Layer 5 of a small transformer language model trained on English Wikipedia (18 layers, counted from 0, width 96).
A neuron's activation on a vector x is GELU(weights . x), where the dot is the dot product.
The model reads these tokens: " and" " on" " the" " bas" "is" " of" " l" "ith" "ological" " similar" "ities" " with" " b" "ed" "s" " in" " T" "an" "z" "an" "ia"

The vector x that enters this layer's MLP at each token. A number n stands for (n - 500) times 0.0083.
0 " and": 436 493 562 352 401 478 659 505 506 674 409 500 366 579 616 613 475 523 412 433 350 647 400 764 448 888 614 632 595 445 350 594 458 597 539 383 460 512 404 429 510 428 857 473 466 417 478 323 562 492 163 837 527 472 474 168 482 569 506 554 420 699 490 321 391 478 341 532 463 503 784 587 194 570 645 583 641 589 738 517 198 509 436 425 482 482 504 589 337 366 381 586 567 371 533 408
1 " on": 547 405 631 331 399 463 604 548 421 667 392 642 329 650 711 551 551 527 478 542 270 737 384 824 482 811 578 653 415 539 331 583 474 571 616 409 447 524 449 508 566 507 769 463 510 393 433 248 535 546 360 782 493 360 403 151 524 481 525 509 490 717 388 344 554 390 347 521 464 484 841 547 247 586 477 558 686 612 680 546 270 502 382 408 430 469 506 594 316 324 453 443 544 276 561 456
2 " the": 433 420 593 499 421 463 444 502 507 648 478 352 415 606 655 527 566 465 402 404 274 702 354 814 417 776 567 563 549 467 388 625 474 640 576 347 433 375 509 408 526 391 788 429 447 389 478 296 522 443 231 855 486 401 485 128 567 580 522 618 493 760 412 381 519 395 394 464 509 513 833 576 224 564 632 628 664 705 681 506 353 458 422 350 590 512 565 571 313 445 367 538 470 409 517 435
3 " bas": 315 471 699 526 277 466 530 444 521 902 557 574 357 514 547 598 455 439 479 537 168 770 363 750 529 850 570 578 442 217 425 679 488 508 603 455 727 511 599 414 491 388 851 579 728 702 381 369 394 631 160 644 373 354 418 373 440 540 531 476 325 721 450 329 518 651 468 493 308 360 613 592 137 544 727 447 629 479 587 479 463 624 552 282 443 523 512 451 355 372 402 468 317 537 521 555
4 "is": 390 193 718 340 486 377 413 502 437 775 457 452 279 456 556 597 536 563 430 472 103 718 456 803 329 656 500 667 511 393 448 535 389 563 600 420 601 607 589 391 508 298 751 530 586 518 499 328 550 598 202 639 357 376 256 269 423 718 479 483 412 776 655 561 513 452 413 528 370 488 632 690 322 596 587 410 690 413 501 634 617 683 226 480 695 514 541 661 285 439 457 657 525 460 480 409
5 " of": 377 362 511 409 456 389 539 449 468 764 397 460 380 609 591 561 518 522 490 413 359 703 470 778 433 835 617 674 482 414 378 612 381 576 570 343 442 449 390 439 624 487 876 597 465 429 408 282 571 516 379 804 404 390 434 205 492 537 535 482 363 748 528 437 534 639 297 413 439 502 782 586 325 631 587 579 708 626 723 514 234 567 426 362 579 488 452 529 292 407 455 565 573 297 423 422
6 " l": 410 508 572 402 418 450 573 668 553 709 426 479 373 506 663 625 467 499 469 602 273 654 292 755 532 841 597 584 567 347 478 571 614 483 544 288 524 415 501 469 474 573 705 424 528 416 344 522 405 496 311 725 293 358 490 316 468 578 516 296 388 802 666 370 499 333 465 468 166 492 788 637 337 547 683 395 617 687 638 535 488 580 668 284 705 504 461 677 170 416 382 498 329 471 497 463
7 "ith": 412 390 692 438 486 568 347 540 646 700 463 531 339 703 534 351 272 572 460 367 378 796 169 782 451 707 627 518 480 509 444 538 320 561 479 290 601 451 457 566 437 650 560 420 600 482 410 487 475 606 446 692 391 387 451 346 439 696 408 417 213 871 569 526 589 515 337 447 350 380 619 833 369 629 360 428 643 592 756 553 440 626 358 485 572 435 376 518 173 309 469 614 512 566 473 527
8 "ological": 390 297 627 495 544 384 419 524 405 645 442 398 334 629 472 410 374 537 511 469 324 857 504 812 335 666 668 494 431 432 435 585 320 757 664 258 567 446 424 437 482 448 782 617 527 518 398 606 474 647 129 775 247 325 369 295 339 630 550 427 275 691 549 486 627 503 452 384 397 653 724 510 178 531 527 568 642 553 646 552 412 497 472 463 613 532 434 557 487 467 517 666 440 471 461 389
9 " similar": 440 395 515 459 526 437 576 437 400 687 392 532 347 666 618 405 358 512 414 476 397 864 373 718 280 589 648 424 464 475 386 511 474 463 624 257 609 454 467 466 326 384 877 657 429 482 408 313 564 573 183 701 365 283 439 252 599 512 615 473 278 730 513 319 607 688 416 410 387 585 792 460 274 586 596 478 635 699 888 503 464 487 558 432 605 431 544 538 380 338 592 693 445 522 546 527
10 "ities": 432 369 491 481 482 407 464 558 444 675 477 534 414 497 599 574 529 510 375 456 448 894 464 812 300 774 693 627 442 443 407 618 311 508 615 304 507 560 442 428 549 280 800 520 617 581 413 427 443 586 305 781 391 346 323 312 302 581 390 536 298 623 781 480 575 623 369 465 303 643 590 548 185 445 756 504 507 607 559 559 452 647 438 317 578 393 489 528 234 420 529 782 481 500 523 375
11 " with": 376 443 503 261 358 383 499 489 491 659 412 442 308 611 739 610 493 516 548 552 347 713 367 729 481 852 647 682 498 443 386 608 511 536 597 397 426 530 539 572 565 482 849 440 547 425 464 304 468 590 410 748 426 318 328 247 428 500 413 370 320 775 440 292 450 553 314 555 437 497 753 476 238 624 562 541 692 680 772 544 291 541 533 460 519 572 388 503 296 397 555 602 532 334 554 499
12 " b": 358 484 518 422 368 505 548 573 490 720 427 380 386 554 680 653 403 531 443 596 371 738 293 786 606 843 467 556 470 303 397 700 571 534 632 410 548 346 622 232 421 311 763 428 560 505 361 443 469 511 299 712 239 248 491 238 497 437 525 518 482 684 623 348 390 557 429 524 255 498 798 683 218 515 659 381 582 598 668 570 527 562 654 375 489 573 571 549 279 369 351 592 398 550 625 591
13 "ed": 253 409 444 404 476 557 400 533 553 561 588 383 264 633 714 687 330 465 395 555 219 910 377 732 366 710 691 615 496 410 319 546 341 525 592 402 414 418 508 517 455 643 631 514 444 547 576 410 451 637 272 660 339 452 464 374 563 444 420 322 440 974 469 516 516 468 294 563 442 454 674 588 294 643 701 265 498 574 750 561 406 573 468 559 575 519 563 592 251 116 500 759 528 480 409 422
14 "s": 243 235 609 435 462 585 459 528 485 718 509 493 301 414 592 555 411 547 419 473 349 841 618 827 362 811 574 636 470 467 517 660 371 508 602 382 391 524 454 454 600 418 821 448 533 570 453 387 430 606 238 739 324 519 300 262 499 429 379 372 324 783 650 476 506 464 459 469 426 520 626 599 161 578 780 368 635 398 499 580 337 705 543 449 612 522 529 555 140 397 474 780 474 456 508 602
15 " in": 434 379 507 297 368 329 532 598 487 780 392 484 419 646 676 527 547 524 434 629 266 727 493 783 464 852 586 537 452 499 339 601 522 542 583 415 367 488 433 437 618 419 864 564 570 438 464 367 573 486 329 745 396 258 314 249 448 456 481 593 425 905 474 382 503 568 440 509 447 387 822 567 278 547 674 539 660 574 702 571 389 529 432 455 467 518 436 522 149 361 420 621 624 271 355 453
16 " T": 301 340 593 518 335 420 574 498 504 551 292 637 420 484 625 583 444 530 506 454 371 739 421 722 393 942 616 614 528 359 530 654 443 458 615 364 537 313 521 410 584 569 606 326 481 544 335 458 487 462 260 678 514 430 559 240 514 634 548 462 355 615 440 388 326 349 395 606 234 605 817 633 171 654 867 479 479 586 644 617 458 679 685 454 609 538 370 572 233 481 349 431 445 539 555 613
17 "an": 259 170 555 596 366 556 505 520 440 564 445 571 296 458 459 418 274 477 659 573 276 891 346 712 289 793 536 528 652 523 396 663 415 397 448 351 604 511 461 486 427 710 516 381 560 654 392 434 455 543 155 745 468 411 536 368 433 657 516 604 217 818 454 497 540 472 366 498 445 602 640 728 313 677 766 501 447 503 632 449 507 566 384 504 480 507 511 405 179 344 570 489 620 594 659 534
18 "z": 279 360 591 447 315 467 552 501 471 514 572 513 409 410 528 496 465 587 481 510 197 606 450 762 297 876 553 524 677 499 358 585 445 591 496 365 542 497 595 370 655 419 592 379 525 625 411 483 539 612 302 673 485 520 354 342 374 653 331 448 196 774 636 591 378 363 408 529 210 395 640 846 323 644 949 446 480 611 706 493 370 614 432 475 597 492 488 502 323 432 521 528 340 601 489 650
19 "an": 309 241 411 553 380 457 453 508 416 674 461 496 246 459 458 437 325 566 579 519 435 931 374 680 252 860 517 576 667 443 433 618 404 439 521 412 626 547 471 411 496 667 586 417 610 631 446 326 438 537 118 739 453 505 558 330 445 662 468 601 151 796 519 482 590 419 409 466 422 630 695 762 314 686 676 496 544 477 648 473 456 587 372 441 487 533 510 409 131 457 571 496 591 545 565 501
20 "ia": 474 186 511 427 392 214 487 463 384 688 547 370 396 473 483 634 420 498 475 619 363 618 465 785 320 792 575 706 593 450 361 588 427 609 557 364 460 563 387 463 419 381 669 499 570 656 459 611 307 623 193 747 539 499 401 213 474 565 434 663 141 735 655 571 574 439 419 554 353 686 600 725 189 623 692 555 586 504 627 556 431 544 315 454 524 456 567 492 260 555 463 669 402 420 479 486

Each question shows the input weights of one neuron of the MLP. A number n stands for (n - 500) times 0.0026.

n173: 585 393 393 544 551 476 412 520 567 340 575 411 448 484 437 490 297 442 401 514 726 462 424 480 441 500 383 541 514 536 361 562 591 323 483 495 631 640 508 503 479 508 324 435 581 644 492 534 484 543 462 544 474 539 517 528 620 424 468 577 484 522 414 542 579 434 437 529 444 530 573 471 520 497 589 545 505 269 773 516 577 291 399 447 471 522 471 589 635 506 480 400 466 520 406 612
Which token does this neuron like most? 19 "an"

n111: 697 605 628 521 494 366 576 497 642 523 521 590 684 723 665 601 566 428 413 263 571 522 461 374 435 512 540 469 436 406 600 446 418 395 750 538 509 659 746 369 547 369 398 442 485 519 437 562 457 427 637 330 340 441 393 444 382 580 497 572 491 450 539 577 457 463 402 515 409 575 523 542 558 458 511 318 585 347 517 645 422 377 471 462 727 636 479 543 639 539 428 457 488 426 589 470
Its three highest activations, in order, are on tokens 4 "is", 12 " b", 10 "ities"

n38: 572 448 508 368 526 464 587 692 639 555 848 472 465 581 557 509 431 426 488 414 598 468 416 514 579 483 537 398 391 538 594 513 566 384 562 596 567 749 430 324 568 462 482 543 530 289 318 588 540 470 535 431 432 579 503 424 407 552 460 416 659 340 616 446 346 512 317 445 401 665 398 332 512 529 399 441 515 570 517 779 613 488 519 418 675 564 402 543 491 523 412 567 622 587 503 533
Its three highest activations, in order, are on tokens 6 " l", 12 " b", 10 "ities"

n212: 485 730 416 611 573 279 363 581 443 503 488 570 638 497 627 446 641 423 429 400 559 481 479 523 361 503 326 531 532 416 462 487 475 694 488 685 509 676 455 449 331 613 734 458 567 522 648 485 515 545 529 478 436 266 559 366 417 485 461 500 532 514 335 459 316 534 539 690 402 438 542 408 474 465 400 515 480 398 567 576 593 336 440 509 551 460 512 597 614 628 632 388 444 596 620 494
Its three highest activations, in order, are on tokens 11 " with", 2 " the", 12 " b"

n1: 497 492 523 453 455 580 467 398 627 636 589 679 536 578 521 486 585 399 484 497 557 511 527 400 747 450 605 373 407 526 418 436 487 449 606 436 485 731 552 564 382 628 595 463 577 256 563 701 435 320 686 456 657 471 705 435 488 435 289 481 621 588 702 391 509 413 497 619 494 419 523 485 595 438 385 422 512 585 517 515 563 413 696 215 471 417 586 543 509 481 399 549 503 581 402 518
Which token does this neuron like most? 6 " l"

n300: 382 401 369 515 320 686 673 548 546 538 701 456 360 420 549 627 490 433 532 469 422 578 709 556 554 431 410 585 536 714 575 572 564 448 462 611 643 516 366 291 407 653 402 531 482 467 500 491 566 325 568 593 443 401 361 621 433 443 610 462 621 373 485 291 630 697 470 631 455 596 602 488 533 367 419 585 581 378 448 349 654 401 497 682 330 503 564 579 453 490 413 550 457 603 497 391
Which token does this neuron like most? 12 " b"

n198: 651 424 422 619 437 254 506 451 485 540 509 306 573 562 550 440 550 450 592 500 492 372 438 576 601 282 478 497 591 601 555 547 488 723 469 603 438 479 577 464 350 356 506 431 637 282 400 578 618 374 694 444 574 701 324 416 460 663 440 500 468 568 573 481 473 555 426 398 451 506 461 668 469 545 554 544 468 437 464 452 635 343 434 503 605 325 599 620 489 456 385 431 561 351 517 607
Which token does this neuron like most? 20 "ia"

n144: 483 458 388 681 274 609 594 569 537 421 486 485 313 636 300 492 476 463 579 659 539 454 649 411 497 505 433 515 382 431 522 566 586 532 418 475 563 585 460 463 536 575 633 549 550 585 731 458 448 331 421 411 405 572 369 633 523 555 526 574 522 560 441 470 494 582 389 655 625 692 492 435 495 372 368 618 506 638 561 514 503 372 455 229 479 459 466 399 612 521 619 526 410 564 469 534
Which token does this neuron like most? 3 " bas"

n69: 413 565 453 464 365 696 466 536 537 494 538 329 138 441 478 530 438 534 481 636 604 422 565 644 374 407 450 326 408 497 431 634 558 579 426 509 624 478 400 444 545 487 415 500 473 520 577 736 586 553 399 603 503 542 403 446 621 342 437 522 418 605 402 671 535 318 628 500 511 449 605 358 618 626 371 622 593 416 300 506 542 488 414 529 400 453 451 522 595 766 483 440 543 573 393 693
Its three highest activations, in order, are on tokens 8 "ological", 20 "ia", 19 "an"

n266: 439 654 308 581 701 545 518 535 466 447 574 537 365 479 506 430 583 467 566 444 619 547 673 509 384 473 345 406 387 565 562 316 811 399 560 565 383 538 571 497 521 510 652 447 689 546 545 419 656 515 629 573 516 619 417 426 224 625 296 456 569 447 608 367 459 462 580 525 506 579 365 491 445 428 544 334 435 475 514 556 592 518 364 465 585 456 630 512 497 382 336 664 503 556 347 399
Its three highest activations, in order, are on tokens 10 "ities", 14 "s", 4 "is"

n268: 413 429 500 576 194 322 500 560 556 500 305 560 588 602 574 652 520 589 548 598 601 483 589 438 524 371 596 436 678 458 455 618 445 348 645 500 631 622 356 541 449 654 494 462 405 421 506 457 506 456 542 481 534 621 539 479 490 433 500 626 625 446 408 355 433 366 490 509 531 381 424 698 452 437 452 629 653 393 346 528 281 293 530 474 624 494 589 765 524 570 446 440 653 583 558 719
Which token does this neuron like most? 16 " T"

n23: 318 406 376 569 506 572 362 492 465 436 539 521 546 462 628 464 635 471 545 485 624 479 755 561 617 593 352 530 556 412 540 247 591 417 664 489 485 588 415 524 580 519 685 402 494 466 654 434 679 352 522 427 497 483 338 594 554 581 257 421 486 497 523 568 530 617 598 441 602 573 434 311 352 588 397 477 418 592 385 589 582 614 475 537 575 408 471 467 506 469 421 580 442 641 345 515
On which token does it fire most, and how strongly? 14 "s", at about 2.5

n215: 472 513 513 541 418 521 328 625 454 443 560 418 390 284 615 366 416 486 438 475 468 415 503 596 527 598 579 443 757 602 602 581 642 431 449 408 652 717 500 656 469 430 368 361 514 313 580 572 557 823 621 544 398 418 405 609 594 396 408 565 345 385 206 351 295 644 287 596 532 467 457 458 778 428 494 739 581 415 474 493 343 790 433 673 500 386 483 575 530 421 519 432 542 470 379 482
Its three highest activations, in order, are on tokens 11 " with", 7 "ith", 18 "z"

n369: 740 441 445 542 516 627 509 473 475 450 519 465 515 512 655 435 725 612 456 494 567 644 479 369 652 405 431 497 500 491 413 267 592 306 462 503 580 554 451 317 599 348 688 559 554 533 400 587 535 516 485 410 473 446 651 536 648 566 481 500 458 593 249 415 355 481 480 500 548 239 474 616 503 638 559 655 622 438 374 513 411 310 451 436 599 478 403 441 556 747 460 528 455 322 434 485
Its three highest activations, in order, are on tokens 15 " in", 2 " the", 1 " on"

n321: 503 479 439 514 453 331 503 573 424 537 435 374 426 461 583 621 541 412 616 432 642 480 314 529 557 481 353 437 652 486 704 479 628 582 683 570 565 240 357 494 404 603 648 489 417 425 575 547 497 472 387 579 458 560 488 511 560 346 540 494 453 372 550 693 511 635 521 387 354 485 437 288 409 488 396 635 533 460 476 625 500 444 405 597 657 477 425 583 489 473 587 526 536 464 431 531
Which token does this neuron like most? 8 "ological"

n293: 416 688 413 425 357 481 474 432 471 552 253 549 557 481 602 512 507 624 530 415 639 512 662 573 375 453 331 628 459 322 503 514 430 576 510 565 619 540 590 536 681 530 369 451 503 459 401 453 736 607 636 316 382 730 406 559 444 552 529 420 421 497 604 419 770 718 409 338 468 613 567 529 601 620 520 636 311 497 443 425 370 554 592 520 390 657 449 500 491 335 604 594 459 648 345 532
Which token does this neuron like most? 5 " of"

n163: 547 614 497 410 541 722 500 571 565 494 503 476 378 582 374 616 577 412 607 545 610 418 450 587 506 446 667 518 381 471 600 584 503 558 454 491 631 253 369 637 604 528 398 437 605 377 506 390 515 419 426 648 612 609 543 460 549 473 407 393 500 359 369 628 424 339 571 524 338 506 528 321 424 649 369 550 514 491 575 346 534 244 368 392 446 581 573 482 497 516 306 551 617 601 541 485
On which two tokens does it fire most, strongest first? 2 " the", 1 " on"

n28: 491 468 421 426 475 346 529 402 503 373 421 441 412 434 402 489 512 526 542 473 610 448 569 511 508 716 546 432 592 446 539 497 241 435 584 573 276 575 602 523 421 552 574 535 591 343 517 591 627 491 494 482 544 733 409 551 548 568 389 578 574 407 486 399 470 545 333 594 450 422 579 267 638 534 442 626 609 430 527 435 714 569 386 567 369 580 531 459 336 478 375 412 489 723 605 558
Which token does this neuron like most? 19 "an"

n100: 788 425 479 377 422 424 333 450 552 338 500 556 521 604 522 497 365 557 531 628 505 323 432 539 577 383 510 629 465 625 617 301 594 376 460 558 409 483 624 506 441 575 595 478 452 599 484 425 651 356 524 586 488 561 511 593 657 534 533 318 457 407 508 390 393 376 583 392 615 531 676 440 479 476 485 511 572 572 449 547 480 516 369 474 562 578 505 444 503 383 553 575 524 564 524 362
On which token does it fire most, and how strongly? 1 " on", at about 0.31

n205: 463 681 419 380 595 573 272 369 447 588 578 475 449 491 524 535 558 555 465 466 444 586 579 407 452 411 413 434 713 440 320 532 302 529 414 619 429 567 457 525 476 546 594 575 494 556 573 524 207 447 586 404 547 658 616 491 611 481 547 605 666 475 494 539 449 456 671 363 376 564 657 656 527 540 441 573 473 662 477 415 439 595 608 568 242 714 625 494 435 606 533 491 290 352 494 357
Which token does this neuron like most? 2 " the"

n170: 539 597 554 426 372 396 563 706 569 661 439 497 426 512 536 537 664 545 388 644 383 462 691 506 561 398 492 352 455 623 553 465 509 389 553 477 406 460 309 454 218 611 571 564 568 353 464 476 580 582 532 431 299 544 688 397 469 383 439 350 541 461 506 398 633 673 425 524 475 665 387 506 606 607 426 527 523 497 362 411 456 551 701 642 497 614 509 503 549 581 610 408 452 742 494 561
On which two tokens does it fire most, strongest first? 6 " l", 9 " similar"

n58: 472 544 432 520 570 613 580 440 635 513 353 571 500 541 510 414 511 381 322 363 547 394 524 503 480 457 393 514 559 685 523 321 626 389 607 366 601 661 767 647 470 551 472 637 673 393 342 439 610 479 643 561 411 614 424 311 482 602 493 561 700 516 469 467 589 642 748 549 405 221 507 163 457 519 572 636 349 507 603 387 593 441 595 159 637 391 643 525 533 581 634 525 370 393 452 531
Which token does this neuron like most? 9 " similar"

n327: 634 500 430 621 492 393 443 413 454 520 654 545 379 333 531 641 489 495 529 621 477 386 648 444 475 560 602 402 489 565 500 658 334 367 500 485 583 551 554 638 505 579 416 552 485 407 526 399 503 479 458 457 442 537 433 593 500 434 432 727 472 455 510 473 476 431 483 549 512 754 434 523 424 483 491 571 390 508 507 563 409 374 626 546 395 542 355 675 557 569 539 492 414 506 553 334
Which token does this neuron like most? 20 "ia"

n357: 470 613 491 587 521 534 792 362 391 453 555 485 413 652 441 822 526 515 434 410 442 220 613 453 462 624 718 277 600 654 390 672 418 402 838 983 485 638 237 300 592 536 570 495 383 416 559 345 490 515 586 541 740 826 546 433 404 651 550 689 631 188 563 416 535 297 285 460 694 270 491 529 486 495 47 749 777 580 445 525 279 273 495 184 473 550 597 646 353 410 37 590 485 463 597 530
On which two tokens does it fire most, strongest first? 0 " and", 1 " on"

n236: 509 409 587 569 461 555 361 378 772 485 497 349 400 396 543 606 632 564 634 538 667 450 576 351 497 488 538 525 631 737 464 409 474 517 596 494 540 455 540 643 614 685 500 647 585 385 463 307 598 559 456 494 513 443 468 545 421 509 475 404 560 418 855 337 636 769 554 525 404 449 451 436 397 427 492 464 587 547 379 465 321 451 559 636 649 522 430 387 500 421 404 512 442 464 485 497
On which token does it fire most, and how strongly? 11 " with", at about 1.2

n5: 494 409 413 640 497 434 535 688 510 436 361 559 419 532 456 497 563 547 431 620 333 471 522 584 488 636 428 330 551 571 355 624 665 449 546 367 410 414 769 629 373 611 549 578 622 324 648 569 568 345 528 470 624 553 497 631 559 539 648 731 519 317 575 470 418 477 476 381 680 457 554 443 585 185 428 629 574 580 482 451 467 430 473 300 233 656 484 403 482 514 620 523 519 490 541 449
Its three highest activations, in order, are on tokens 15 " in", 2 " the", 1 " on"

n204: 748 512 583 546 350 596 497 473 541 473 446 378 429 519 590 548 599 342 455 436 591 483 494 390 470 509 603 455 577 637 445 612 630 538 562 631 377 364 371 573 521 192 551 376 355 473 519 534 494 490 618 562 527 625 562 399 523 529 437 562 617 334 543 427 471 619 476 538 523 520 524 369 461 715 494 652 588 395 509 299 324 325 250 510 601 542 605 557 485 392 284 214 385 517 491 368
Its three highest activations, in order, are on tokens 2 " the", 0 " and", 1 " on"

n189: 449 418 509 400 313 627 709 680 416 466 383 559 664 615 592 439 497 405 450 520 541 561 398 342 525 184 518 388 582 615 472 378 380 391 580 581 458 652 384 393 375 473 591 555 320 391 541 478 428 429 500 376 455 460 721 416 523 552 393 540 733 608 620 480 523 500 566 374 509 380 437 510 525 758 389 345 599 607 464 575 570 481 612 584 707 369 323 432 608 393 569 532 472 462 601 532
Which token does this neuron like most? 9 " similar"

n208: 655 394 495 438 511 521 500 492 629 372 572 513 588 319 523 425 508 529 668 471 633 297 411 485 618 533 359 540 299 689 454 475 470 465 475 485 637 432 357 628 615 497 556 439 500 660 411 557 473 500 465 590 421 464 645 528 573 449 598 544 500 445 446 428 503 562 531 471 529 653 458 584 462 435 519 518 510 622 419 476 388 668 391 506 503 334 513 556 508 610 421 615 445 342 503 474
On which token does it fire most, and how strongly? 20 "ia", at about 0.29

n81: 570 407 527 449 561 454 384 419 633 530 597 547 693 512 463 702 512 369 482 591 490 406 354 456 452 534 451 503 380 500 646 616 389 593 458 444 363 428 517 687 602 616 491 538 528 451 629 752 441 602 586 479 481 522 488 412 405 568 544 512 684 529 551 506 331 342 431 623 492 533 448 535 439 500 479 389 438 316 462 556 554 364 442 376 568 668 571 650 580 258 528 368 503 330 412 477
On which token does it fire most, and how strongly? 13 "ed", at about 1.7

n379: 582 561 363 623 500 513 495 527 497 456 705 427 588 390 335 490 519 495 532 641 532 433 602 553 567 587 587 442 503 540 498 578 444 507 495 354 564 616 526 428 512 451 330 443 623 405 558 440 490 440 453 420 594 480 492 473 597 665 274 665 497 434 661 511 618 424 533 368 598 622 418 513 517 530 479 455 517 534 447 557 380 462 388 430 497 516 652 516 485 459 643 355 444 363 523 397
Which token does this neuron like most? 20 "ia"

n106: 417 739 396 376 371 590 456 532 594 540 629 559 606 437 610 627 413 516 480 562 520 348 484 505 508 444 573 599 459 570 583 322 422 570 615 425 617 366 492 285 524 474 452 517 592 532 481 473 327 589 564 480 605 468 497 325 497 466 402 486 557 518 473 605 602 642 404 564 477 543 349 437 479 628 415 361 513 640 443 531 463 412 573 628 384 678 516 427 606 364 461 629 495 438 620 525
On which token does it fire most, and how strongly? 13 "ed", at about 2.2

n107: 521 556 566 619 316 593 463 667 393 695 312 441 715 512 536 436 586 611 478 373 563 500 527 506 524 521 457 509 542 441 603 638 282 463 705 585 625 535 457 503 447 667 342 435 342 565 533 426 466 561 509 459 395 450 456 470 354 652 571 415 330 472 506 413 634 547 328 365 503 478 546 557 587 588 459 515 506 439 307 466 585 464 516 564 307 797 461 503 698 568 471 626 539 441 404 601
Which token does this neuron like most? 8 "ological"

n171: 554 525 683 572 333 394 460 422 648 603 354 603 546 239 467 465 577 444 562 664 615 663 663 459 484 516 427 390 472 480 578 504 685 598 559 464 645 646 615 578 418 720 517 544 480 300 537 553 586 541 477 521 391 640 468 441 366 455 476 556 674 233 609 251 524 500 500 537 586 622 478 583 413 388 342 616 526 731 503 404 521 396 500 599 460 360 613 190 413 428 504 401 560 385 530 692
Which token does this neuron like most? 1 " on"

n222: 553 593 579 573 426 460 300 400 471 341 554 522 396 553 586 509 419 562 393 488 404 379 455 418 502 442 477 332 671 500 420 581 383 514 403 491 483 565 507 454 617 495 493 590 543 559 500 585 525 524 479 440 401 381 606 709 591 466 478 557 592 595 519 357 456 624 521 417 526 460 602 476 459 482 563 445 474 332 455 544 457 514 503 419 585 520 531 620 452 503 580 402 460 652 443 546
On which two tokens does it fire most, strongest first? 3 " bas", 13 "ed"

n377: 472 576 508 576 356 410 486 468 572 638 393 432 505 428 492 415 599 459 406 475 610 550 500 576 522 398 513 477 529 417 513 302 592 388 500 639 581 566 586 629 495 532 525 624 609 618 355 492 613 380 399 408 643 715 480 532 452 494 388 603 638 404 666 433 514 523 326 553 594 316 487 362 556 556 593 617 602 595 554 554 270 481 476 459 500 384 353 503 463 645 423 475 590 621 486 508
On which two tokens does it fire most, strongest first? 0 " and", 3 " bas"

n101: 586 463 508 425 600 613 414 456 340 432 486 477 520 506 373 620 315 517 444 631 474 423 404 603 578 497 519 523 757 583 536 581 527 307 506 434 529 394 506 425 528 530 317 590 500 676 610 542 334 659 475 426 463 381 580 411 515 273 514 447 539 623 385 582 608 579 370 414 630 459 629 509 696 469 422 680 547 494 468 436 453 489 633 548 307 491 573 465 399 607 534 497 539 558 391 463
Its three highest activations, in order, are on tokens 17 "an", 13 "ed", 19 "an"

n65: 828 414 440 588 466 572 535 494 474 547 624 470 491 436 239 503 512 321 355 592 561 563 546 414 568 514 335 512 658 375 409 361 597 456 391 542 553 364 582 470 588 589 417 550 632 659 532 503 649 565 382 470 427 381 698 534 407 595 408 594 600 396 425 376 482 500 529 645 521 533 547 439 626 462 606 517 494 285 514 557 382 462 463 430 547 488 558 616 433 516 475 302 561 534 601 488
On which token does it fire most, and how strongly? 19 "an", at about 0.41

n229: 593 541 394 552 428 542 574 593 316 538 414 457 428 551 508 414 609 598 459 434 720 495 570 537 464 424 426 355 422 538 475 536 488 662 412 402 662 500 699 374 544 327 325 497 558 323 436 497 639 631 503 376 622 588 420 360 543 537 503 643 445 521 597 458 462 416 460 497 433 421 551 522 492 615 441 620 672 414 347 581 606 525 440 613 570 419 533 632 492 685 655 408 508 542 467 392
Which token does this neuron like most? 4 "is"

n246: 285 567 566 612 587 514 491 489 579 629 455 542 624 465 389 534 316 433 476 443 447 508 483 608 443 420 486 383 771 551 591 593 594 409 372 295 500 564 444 417 606 593 533 583 341 534 634 520 410 307 480 378 291 594 445 397 566 476 542 457 710 567 477 553 473 524 411 539 505 537 378 602 466 604 527 512 565 322 346 685 482 529 453 629 421 566 419 613 677 635 554 429 610 462 436 562
Which token does this neuron like most? 14 "s"